Layer 6 of a small transformer language model trained on English Wikipedia (10 layers, counted from 0, width 64).
Take only the direct path to the model's output, skipping the later layers: a vector added to the residual stream pushes a token's score in proportion to its dot product with that token's output vector.

Output vectors of the tokens that the questions are about. A number n stands for (n - 500) times 0.0038.
"serve": 748 201 900 545 369 514 546 720 479 636 429 812 441 525 472 276 560 699 433 454 447 509 373 530 463 562 445 581 422 583 695 347 167 516 526 440 393 458 474 463 278 694 301 656 593 315 224 638 593 479 667 420 617 688 296 697 643 700 572 354 201 459 473 290
" left": 488 293 625 507 412 433 441 502 532 458 470 513 440 546 661 399 382 493 597 583 538 466 578 430 551 496 413 470 610 468 506 590 321 774 463 447 373 465 500 562 577 481 671 417 493 554 482 601 415 389 453 445 485 412 618 652 519 564 717 431 502 429 441 456
"ted": 722 253 662 482 491 286 465 676 460 494 235 393 404 500 178 515 466 482 863 401 762 528 445 527 563 482 502 445 309 512 738 364 384 865 734 263 410 643 343 624 724 433 630 573 697 882 174 482 453 343 300 557 436 442 547 308 763 590 639 429 511 377 586 254
"]": 605 129 732 504 477 273 668 338 528 522 327 345 458 715 202 582 557 498 585 578 464 27 730 464 566 861 260 555 458 878 442 353 466 814 504 562 467 555 419 443 367 562 764 354 385 339 386 602 382 605 546 513 714 736 841 416 523 614 503 526 803 75 201 330
"if": 429 331 561 528 577 584 340 555 699 600 638 320 518 386 363 459 499 567 765 362 187 557 639 635 719 470 536 468 560 706 788 626 586 383 435 162 398 462 746 684 343 624 470 398 479 284 587 446 338 628 565 356 289 483 374 470 652 531 455 488 615 552 425 320
" those": 419 394 620 533 434 510 659 415 509 385 167 433 335 598 730 423 500 659 521 290 478 325 568 421 698 347 271 505 823 462 820 449 419 785 414 486 550 738 490 460 396 366 531 391 643 490 364 569 664 390 561 355 517 570 572 453 618 676 556 500 667 358 314 438
" after": 542 435 706 508 624 557 530 474 377 478 421 377 427 555 595 371 488 485 557 560 299 468 716 320 697 566 435 762 586 398 671 506 392 678 414 371 431 291 593 579 467 457 554 325 491 540 476 480 543 609 374 413 515 444 569 414 582 398 617 436 579 451 535 496
"à": 418 498 416 497 260 408 486 418 679 578 434 370 449 593 422 668 575 703 452 570 391 479 514 544 684 657 544 550 687 684 508 566 348 664 445 541 360 489 540 501 482 628 586 619 472 489 402 472 569 255 631 692 607 648 340 404 440 517 441 389 434 405 291 195
" Street": 563 251 815 492 323 783 287 554 405 361 425 578 495 562 429 272 437 518 422 459 292 457 492 396 647 607 625 625 723 605 443 486 478 570 512 309 459 449 424 569 560 395 666 833 588 300 642 354 443 476 414 565 744 537 364 616 513 427 628 394 476 541 489 434
" been": 847 496 507 575 651 447 274 199 372 415 297 703 423 678 603 198 464 478 716 568 339 461 607 469 723 518 299 433 661 692 873 632 326 867 294 470 400 594 387 437 444 496 680 402 342 298 272 610 530 231 580 368 583 491 555 359 532 598 903 542 557 361 455 422
"shire": 514 345 706 545 355 737 283 481 355 399 519 361 518 633 649 149 472 664 529 500 461 214 543 202 578 635 425 597 681 599 457 234 713 625 623 609 382 711 336 609 666 507 801 689 800 500 385 135 360 403 199 526 581 521 408 613 461 366 925 170 746 486 474 334
" El": 523 592 514 497 499 404 615 468 523 386 687 464 399 631 482 355 473 427 370 436 560 439 582 461 612 522 519 391 535 451 285 459 538 581 432 437 437 532 545 490 492 682 561 477 515 598 542 520 456 458 404 473 563 593 572 538 438 609 424 595 475 444 552 463
" director": 428 495 518 505 702 462 562 687 639 487 278 397 368 349 337 483 434 718 498 538 606 582 523 373 482 557 414 352 522 478 634 411 441 733 427 470 531 319 687 640 285 565 808 643 554 483 517 613 525 428 620 274 448 470 297 526 409 595 594 548 530 427 338 435
" district": 668 255 821 516 441 685 401 601 482 246 613 648 443 405 613 395 404 711 584 346 626 552 385 466 505 460 443 726 668 440 616 473 351 558 306 551 396 515 629 465 313 524 630 704 456 478 481 312 413 421 554 492 565 454 248 680 392 594 475 422 527 544 482 431
"range": 506 351 476 511 734 642 426 459 440 528 380 872 470 423 541 520 417 239 335 287 317 383 522 288 496 619 644 497 719 547 810 338 384 547 618 527 419 405 457 841 352 698 415 643 658 361 473 265 371 337 705 515 516 557 765 679 557 285 731 293 633 506 509 242
" –": 454 571 545 524 712 491 317 531 565 648 631 445 469 385 623 437 629 381 499 633 574 416 503 478 495 608 595 590 427 610 373 378 492 615 363 271 353 439 502 648 506 343 575 553 325 488 463 447 606 270 430 816 529 550 549 464 503 512 555 289 522 358 621 504
"\n": 419 618 540 476 592 579 520 637 524 543 490 358 468 293 524 515 528 367 432 473 550 547 563 642 386 736 434 588 671 510 452 419 562 379 350 565 691 604 551 541 494 272 415 356 156 670 526 421 556 601 288 707 349 594 381 380 603 467 421 426 563 561 600 557
"^{2}": 488 291 787 616 336 754 560 674 297 442 391 800 442 552 482 304 500 444 576 300 530 667 428 404 445 785 501 496 766 738 582 662 604 318 464 349 309 810 522 587 222 602 561 445 562 354 606 374 682 313 504 561 492 491 361 474 554 462 479 432 489 208 409 363
" politician": 431 571 607 534 502 578 255 690 630 409 485 394 382 615 680 324 556 677 602 404 693 529 459 530 312 621 404 458 558 577 691 332 273 655 431 411 491 413 633 407 227 517 887 680 399 643 391 459 540 338 537 365 532 500 230 659 378 704 584 536 484 357 424 423
" K": 353 518 471 472 412 418 445 572 402 537 573 453 478 517 457 417 584 453 469 568 603 503 414 446 706 529 466 459 590 542 385 464 525 447 529 435 616 446 643 426 530 519 606 516 546 536 552 552 479 487 520 348 384 582 558 674 363 465 355 563 480 509 577 553
").": 523 311 736 528 639 559 600 528 511 336 504 458 505 703 453 512 563 600 469 581 620 100 635 314 566 907 312 678 672 579 822 509 535 551 347 372 402 456 192 435 437 419 625 598 438 91 508 537 654 451 268 275 433 606 674 348 630 589 433 694 542 477 292 357
" &": 438 594 542 494 429 622 440 466 555 595 524 412 493 617 572 495 465 446 440 585 466 454 655 411 594 567 577 373 595 592 392 326 408 642 473 509 368 436 417 585 529 533 562 623 363 393 590 310 584 367 427 711 631 535 578 364 382 503 474 367 597 493 588 430

Output weights of attention head 1. The head adds the sum of these rows, row i times number i of z. A number n stands for (n - 500) times 0.0013.
o0: 653 390 477 509 611 577 653 510 498 512 707 448 345 372 558 239 497 598 642 510 496 552 458 621 466 382 285 539 426 322 447 671 464 462 552 609 721 521 275 363 441 463 567 346 603 413 413 603 312 356 598 274 709 443 593 627 581 416 579 650 414 466 646 673
o1: 530 588 526 647 245 655 673 392 567 485 484 472 488 483 341 444 392 684 377 483 316 262 428 383 713 659 612 691 762 467 492 420 564 491 558 507 565 474 356 465 618 630 453 354 594 562 434 392 610 660 327 498 336 553 479 503 769 470 399 642 498 319 264 548
o2: 508 349 356 391 504 388 524 451 483 419 512 492 494 484 495 579 535 399 252 530 547 467 790 486 577 534 436 329 405 607 383 571 530 482 627 549 489 447 517 557 724 496 557 446 493 519 666 584 280 527 668 375 434 524 511 476 441 432 496 585 567 540 555 346
o3: 369 692 421 515 319 674 508 475 591 772 409 425 480 540 443 542 521 490 448 631 440 476 746 569 697 500 467 546 514 335 477 430 573 289 430 416 711 627 546 459 304 380 624 536 488 551 538 353 684 719 271 527 636 385 431 517 393 602 434 459 418 615 572 350
o4: 555 695 490 428 552 463 308 551 551 614 260 537 580 675 502 675 446 555 492 621 381 328 499 326 681 471 480 478 465 724 397 400 513 432 562 495 423 586 534 336 610 570 425 645 411 554 618 550 603 503 409 641 462 492 507 485 435 503 342 576 590 407 79 339
o5: 599 562 626 453 466 383 385 597 664 644 575 520 464 416 378 328 502 391 687 499 665 438 290 473 431 386 591 297 436 578 349 664 350 727 599 427 321 585 803 569 641 567 482 396 340 465 680 559 552 241 544 489 550 677 432 492 506 312 783 390 418 413 390 570
o6: 481 496 280 718 581 455 719 533 537 402 795 572 391 418 547 380 596 678 690 597 597 383 531 761 562 61 314 367 500 494 402 494 482 572 427 508 507 486 548 453 362 558 408 325 445 475 470 455 217 583 574 263 605 564 458 556 500 603 594 613 509 289 561 461
o7: 470 603 327 211 383 460 478 423 576 503 722 574 645 656 612 454 390 478 534 623 584 474 554 342 296 698 643 779 519 354 694 397 453 501 425 345 580 485 426 493 591 492 492 483 283 405 344 492 420 409 446 516 441 831 450 548 475 456 645 538 503 500 509 445
o8: 121 362 547 442 480 765 566 522 393 381 339 450 551 589 286 545 461 462 506 405 390 415 442 433 555 766 677 473 457 558 425 501 568 314 516 271 556 613 597 620 372 445 454 580 423 485 674 492 615 568 423 776 261 310 536 455 448 542 361 991 475 650 452 540
o9: 244 269 522 570 509 565 586 410 689 495 652 472 698 423 440 510 546 614 629 627 390 548 705 493 583 497 691 515 261 396 551 587 408 544 456 643 376 251 332 501 152 483 481 390 601 504 580 529 354 522 526 259 529 388 449 465 549 479 718 575 246 632 455 564
o10: 668 717 531 415 600 269 605 482 622 548 594 594 425 334 494 442 342 649 629 595 643 583 447 486 484 541 495 510 658 581 483 441 568 537 545 354 516 463 632 530 581 347 585 365 429 407 411 474 518 330 480 527 395 515 391 550 607 526 768 350 667 239 503 403
o11: 400 509 442 545 553 482 344 513 408 496 523 451 647 751 707 714 354 592 426 537 499 454 421 384 616 567 710 617 477 490 346 517 514 607 394 442 205 367 698 417 697 617 751 723 548 504 410 421 839 350 219 601 382 354 675 422 282 610 330 649 398 824 343 502
o12: 658 432 384 437 540 367 199 353 442 687 538 287 518 756 510 638 486 642 482 511 557 497 627 473 674 527 553 550 467 555 328 515 497 783 397 465 593 398 460 590 571 519 56 367 505 564 522 578 418 521 480 168 477 429 657 585 577 527 428 532 762 559 431 400
o13: 562 389 383 607 484 462 529 403 408 366 633 512 459 505 530 507 567 348 523 400 490 371 597 597 649 587 366 458 637 655 480 647 498 403 440 578 595 634 394 319 509 624 487 593 523 455 551 483 447 617 589 495 560 501 642 294 482 537 410 687 541 375 500 395
o14: 619 671 331 604 251 640 524 522 698 497 373 493 623 449 704 547 483 449 562 387 389 342 328 597 356 482 298 352 685 352 350 399 439 447 507 769 700 576 625 641 589 479 709 584 597 681 455 396 587 689 355 560 561 358 338 624 431 544 388 203 514 193 650 518
o15: 310 322 748 684 510 644 459 616 516 367 548 539 364 533 418 422 425 511 447 451 309 568 393 360 481 371 707 681 435 448 694 548 494 486 501 489 237 483 558 534 388 587 552 464 565 375 642 591 616 679 416 558 397 449 608 557 428 341 455 782 275 593 561 579
o16: 596 380 508 555 245 536 664 409 310 439 735 535 660 588 511 402 408 462 430 398 377 415 440 351 479 601 506 546 488 394 538 431 499 492 621 550 294 495 411 626 597 568 329 357 698 486 430 417 424 589 558 393 458 540 565 382 689 381 652 376 630 300 612 520
o17: 509 320 448 751 595 426 578 498 398 494 459 609 378 555 540 557 560 268 436 355 547 478 506 792 490 598 426 515 378 501 595 654 615 386 476 534 479 647 447 512 446 311 512 602 537 541 588 492 445 393 548 487 551 503 699 392 398 647 509 504 632 694 509 238
o18: 497 376 231 529 466 585 457 620 631 746 410 397 724 681 548 409 720 680 608 363 412 381 607 685 448 485 463 478 427 302 345 357 432 513 439 705 714 410 442 427 473 558 504 446 540 453 615 550 557 329 334 554 714 356 348 525 476 595 435 398 381 580 671 402
o19: 587 598 737 306 567 401 459 635 424 431 639 395 409 519 494 418 331 460 550 569 492 339 531 323 546 543 707 643 807 663 711 534 485 594 391 389 544 558 628 418 603 521 490 567 600 466 682 538 458 327 482 311 307 320 749 536 659 285 433 372 386 502 268 495
o20: 553 453 726 307 717 659 468 582 477 568 516 640 477 563 459 321 377 513 515 518 422 435 668 303 455 654 617 674 517 378 624 472 449 535 531 465 543 467 406 659 492 525 534 378 398 387 334 451 395 622 505 237 553 284 468 466 551 401 647 385 370 291 376 653
o21: 604 600 445 899 617 362 334 393 384 510 564 624 290 293 428 510 408 686 520 490 615 725 455 425 430 434 340 531 246 616 689 489 795 506 716 426 426 514 477 436 274 509 463 560 577 563 680 297 654 542 594 519 611 513 362 253 505 534 668 567 429 678 638 36
o22: 593 380 655 472 433 467 398 527 442 452 465 455 271 410 429 531 674 424 419 536 435 574 410 516 650 529 445 591 638 479 445 607 376 472 423 658 513 572 398 279 469 408 362 321 385 432 486 679 533 581 489 636 518 611 704 439 748 363 503 566 744 329 437 581
o23: 512 531 294 370 586 719 570 515 706 410 450 393 681 527 466 293 599 381 677 639 562 460 859 401 526 476 675 508 619 475 520 527 309 617 394 347 752 356 570 603 660 612 409 403 558 420 419 534 162 393 448 199 428 523 399 841 495 348 460 213 466 526 605 603
o24: 729 496 312 468 364 231 501 386 532 582 573 444 526 870 424 314 641 477 538 447 691 323 462 512 565 245 638 495 542 558 693 443 400 801 466 502 424 599 612 560 776 495 419 500 575 310 351 553 511 334 564 329 437 447 451 516 630 532 690 565 396 387 368 290
o25: 396 595 454 465 635 597 557 595 550 744 346 347 394 488 388 467 601 496 556 425 377 613 709 440 451 626 437 478 409 448 480 564 385 333 510 606 452 501 493 374 410 390 712 433 613 333 586 634 672 392 461 650 558 456 539 535 448 615 333 508 490 582 268 440
o26: 675 465 449 165 652 259 526 531 434 513 532 573 506 575 400 388 606 580 392 375 553 493 387 623 682 239 462 280 419 667 181 521 595 586 597 446 305 685 464 430 647 486 382 553 477 531 629 596 471 85 598 495 563 598 498 515 479 534 435 707 561 468 460 872
o27: 519 635 440 432 387 508 561 722 521 343 546 568 648 432 533 319 562 630 546 453 638 367 432 532 554 412 456 704 457 557 505 569 491 442 533 539 487 544 467 341 552 566 410 488 432 478 518 732 642 466 332 205 529 738 453 486 632 466 500 439 332 596 503 643
o28: 520 538 453 476 480 538 236 521 486 532 488 370 406 438 511 717 307 432 602 523 472 536 630 532 511 746 486 464 485 475 291 365 594 501 445 608 352 577 542 737 551 557 419 458 382 690 539 331 558 274 394 453 474 627 348 628 471 447 490 853 572 440 407 495
o29: 521 352 321 532 645 473 297 513 439 521 460 484 735 337 348 383 438 546 600 516 706 538 513 627 323 353 486 276 414 731 462 557 618 546 531 390 460 492 528 426 498 418 448 719 627 623 647 602 434 402 618 418 533 431 604 509 398 598 333 519 549 716 536 515
o30: 341 318 545 389 522 562 400 369 464 412 656 387 175 475 424 463 471 490 523 547 647 400 527 332 509 689 668 398 534 497 621 711 584 640 376 377 514 495 598 594 540 517 517 514 428 393 701 503 523 537 470 352 314 474 564 621 552 501 371 739 306 769 729 358
o31: 517 658 670 333 414 550 403 468 422 519 463 551 600 484 450 464 516 407 518 457 462 337 410 571 706 430 537 535 567 368 664 402 462 483 469 523 621 842 480 583 638 685 379 414 527 343 624 547 578 403 378 495 402 593 552 506 507 481 542 217 464 173 428 646

Each question shows a token from some text and the vector z that the head gathered there. A number n stands for (n - 500) times 0.0052.

" \"": 462 418 502 556 453 494 520 466 542 459 559 522 499 517 467 512 478 527 465 561 488 530 506 514 468 496 432 482 503 552 549 505
Which of these tokens does it push up most? "if"

"gue": 629 535 472 388 389 516 721 565 363 525 620 446 539 499 405 428 522 412 450 515 459 547 537 515 658 361 579 642 418 537 516 517
Which of these tokens does it push up most? " been"

"as": 537 481 617 493 490 541 431 518 384 372 500 502 542 415 574 383 470 446 555 521 567 312 603 546 517 523 604 495 537 396 446 458
Which of these tokens does it push up most? "]"

" 2019": 443 528 484 416 457 523 275 500 354 492 532 550 501 323 575 408 602 493 485 484 572 508 436 598 566 569 430 482 571 457 419 540
Which of these tokens does it push up most? "shire"

" the": 510 480 530 420 402 551 447 549 558 507 461 522 468 490 462 498 584 528 432 515 546 545 448 522 508 422 501 515 529 563 639 514
Which of these tokens does it push up most? "range"

"et": 486 468 487 474 509 513 398 540 504 475 501 566 511 431 511 545 498 505 484 545 557 484 519 451 447 509 496 500 508 472 496 482
Which of these tokens does it push up most? " Street"

" O": 513 456 515 438 465 483 499 547 516 496 532 535 544 444 487 556 478 507 510 543 571 480 530 452 432 482 497 493 496 417 524 426
Which of these tokens does it push up most? " after"

" ": 513 479 524 422 411 549 455 552 552 491 483 517 475 498 464 486 562 525 425 515 534 533 472 524 497 437 504 505 533 572 629 506
Which of these tokens does it push up most? "range"

"y": 468 526 448 496 516 529 511 492 510 499 523 555 431 490 539 505 519 490 465 528 620 431 426 537 553 481 528 549 425 498 397 572
Which two tokens does it push up most, strongest first? "shire", "serve"

"ur": 483 471 478 507 510 468 467 506 550 421 497 568 469 514 553 535 499 498 471 472 519 507 503 392 492 522 528 502 481 471 490 473
Pushed down most: "if"

".": 506 509 452 318 495 547 474 434 412 322 665 413 582 448 623 342 607 592 488 510 475 543 417 518 641 368 530 419 435 583 400 571
Which three tokens does it push up most, strongest first? "ted", " been", "shire"

" So": 501 426 515 458 494 504 464 544 488 465 512 568 516 447 511 534 452 482 501 577 547 462 510 449 455 474 544 491 495 474 536 452
Which of these tokens does it push up most? " –"

" in": 486 466 505 488 480 482 454 554 535 513 476 606 521 472 486 568 493 514 506 545 585 469 494 488 448 484 455 514 506 443 512 463
Which three tokens does it push up most, strongest first? ").", " after", " Street"

"n": 413 443 494 623 659 509 376 418 559 440 428 653 480 476 427 559 354 498 486 521 552 466 486 523 449 634 552 547 464 534 418 488
Which of these tokens does it push up most? " &"

"K": 509 535 536 456 473 539 429 513 411 353 563 489 569 481 585 356 477 520 591 573 523 396 590 551 527 515 560 524 516 487 463 499
Pushed down most: "if"

")": 416 263 505 480 571 582 405 500 578 379 499 610 465 449 349 463 401 542 415 556 395 546 464 409 483 541 827 519 480 682 496 546
Which of these tokens does it push up most? " –"

"s": 497 455 533 454 459 557 516 524 521 482 511 545 544 449 510 557 487 480 516 556 574 439 517 485 470 448 534 477 503 455 539 455
Which of these tokens does it push up most? " left"

"im": 522 501 530 488 499 491 480 560 467 351 572 511 496 490 542 412 463 470 453 558 545 399 556 480 505 505 532 475 534 416 479 473
Which of these tokens does it push up most? "]"

"es": 439 327 498 474 527 577 449 500 553 409 526 571 466 448 403 464 437 526 426 537 447 521 469 448 479 504 740 503 495 614 497 549
Which two tokens does it push up most, strongest first? " –", "ted"

" and": 447 508 482 550 531 447 531 521 613 404 490 488 469 554 523 488 527 532 462 495 481 441 473 477 531 487 566 513 526 469 467 621
Which of these tokens does it push up most? "^{2}"

"ling": 526 488 423 491 436 534 524 498 479 550 520 568 433 437 537 607 508 428 489 589 523 444 490 487 480 482 522 560 456 548 472 489
Which of these tokens does it push up most? " district"

" including": 433 523 517 551 594 481 516 538 595 463 506 612 425 452 535 478 550 421 572 542 476 394 436 433 582 531 638 481 489 473 404 576
Pushed down most: "if"

"us": 484 495 483 554 511 454 400 446 526 453 466 594 560 421 522 561 430 456 546 577 536 522 495 483 523 586 435 489 501 524 563 437
Pushed down most: " been"

" (": 470 446 478 519 490 513 416 499 552 393 532 540 496 478 489 510 442 561 431 534 506 552 482 412 417 511 525 417 562 549 553 487
Pushed down most: "serve"

"ress": 527 454 539 446 462 485 516 557 539 489 508 529 560 472 481 556 489 522 522 535 551 484 535 439 410 485 506 490 501 424 541 415
Which two tokens does it push up most, strongest first? ").", " after"

"ure": 555 436 513 513 476 478 615 522 430 398 515 461 508 581 526 410 526 513 496 501 522 472 486 512 589 426 654 538 543 486 492 580
Which of these tokens does it push up most? " been"

",": 409 462 432 509 611 559 542 573 533 455 567 568 535 436 582 463 442 426 495 459 456 405 463 455 578 448 529 497 499 468 442 552
Which of these tokens does it push up most? "à"

" for": 483 476 475 421 463 560 460 496 489 447 535 470 517 443 531 467 530 506 479 541 588 474 428 547 555 460 525 501 454 539 490 543
Which of these tokens does it push up most? "ted"

" The": 540 480 457 482 457 520 511 516 471 494 509 535 475 500 521 547 536 505 488 530 534 482 527 467 476 506 495 492 496 483 486 505
Pushed down most: "à"

"age": 423 482 476 534 623 544 537 545 548 451 549 614 474 443 567 464 475 432 558 508 455 374 468 438 589 520 598 493 503 454 394 586
Which of these tokens does it push up most? "à"

"ent": 534 457 540 427 463 494 515 563 536 497 517 545 556 459 483 567 488 502 520 543 552 464 525 449 429 476 536 491 503 437 543 408
Which two tokens does it push up most, strongest first? ").", " after"

"ing": 519 434 500 458 450 501 519 512 542 517 510 540 550 457 491 568 503 506 519 546 565 471 524 441 451 479 519 457 485 467 522 427
Which of these tokens does it push up most? " after"

"ma": 518 375 540 538 548 527 507 495 456 491 511 600 615 479 567 493 352 449 530 564 543 487 420 557 522 535 448 455 611 556 573 434
Pushed down most: "^{2}"

"an": 493 396 471 530 525 538 389 523 535 428 524 564 529 445 486 511 421 540 478 594 567 489 497 444 451 530 559 456 556 558 537 502
Which of these tokens does it push up most? " –"

"In": 451 540 479 432 451 524 281 491 338 485 538 537 481 318 589 394 607 501 493 469 573 510 451 602 557 569 428 488 570 450 402 551
Which of these tokens does it push up most? "shire"

"er": 514 406 422 503 484 540 463 494 563 580 533 508 495 369 455 565 400 469 517 473 601 584 359 570 488 569 431 503 535 581 589 476
Which of these tokens does it push up most? " director"

"al": 390 454 463 625 605 455 394 534 627 574 478 664 541 315 399 645 321 499 565 533 603 631 301 483 513 691 379 529 573 568 591 377
Which of these tokens does it push up most? " director"

"ev": 475 467 567 491 519 465 407 592 612 465 453 629 623 520 419 529 474 493 530 578 516 442 529 462 467 526 601 456 509 517 584 432
Which of these tokens does it push up most? ")."

"se": 444 583 391 501 508 449 365 542 459 414 469 566 392 482 516 542 632 532 406 490 614 544 505 443 466 459 408 566 492 400 406 672
Pushed down most: " director"

":": 359 509 499 569 589 505 486 563 642 431 494 564 516 482 556 446 527 483 519 508 453 360 423 524 517 481 609 451 587 468 441 604
Pushed down most: "serve"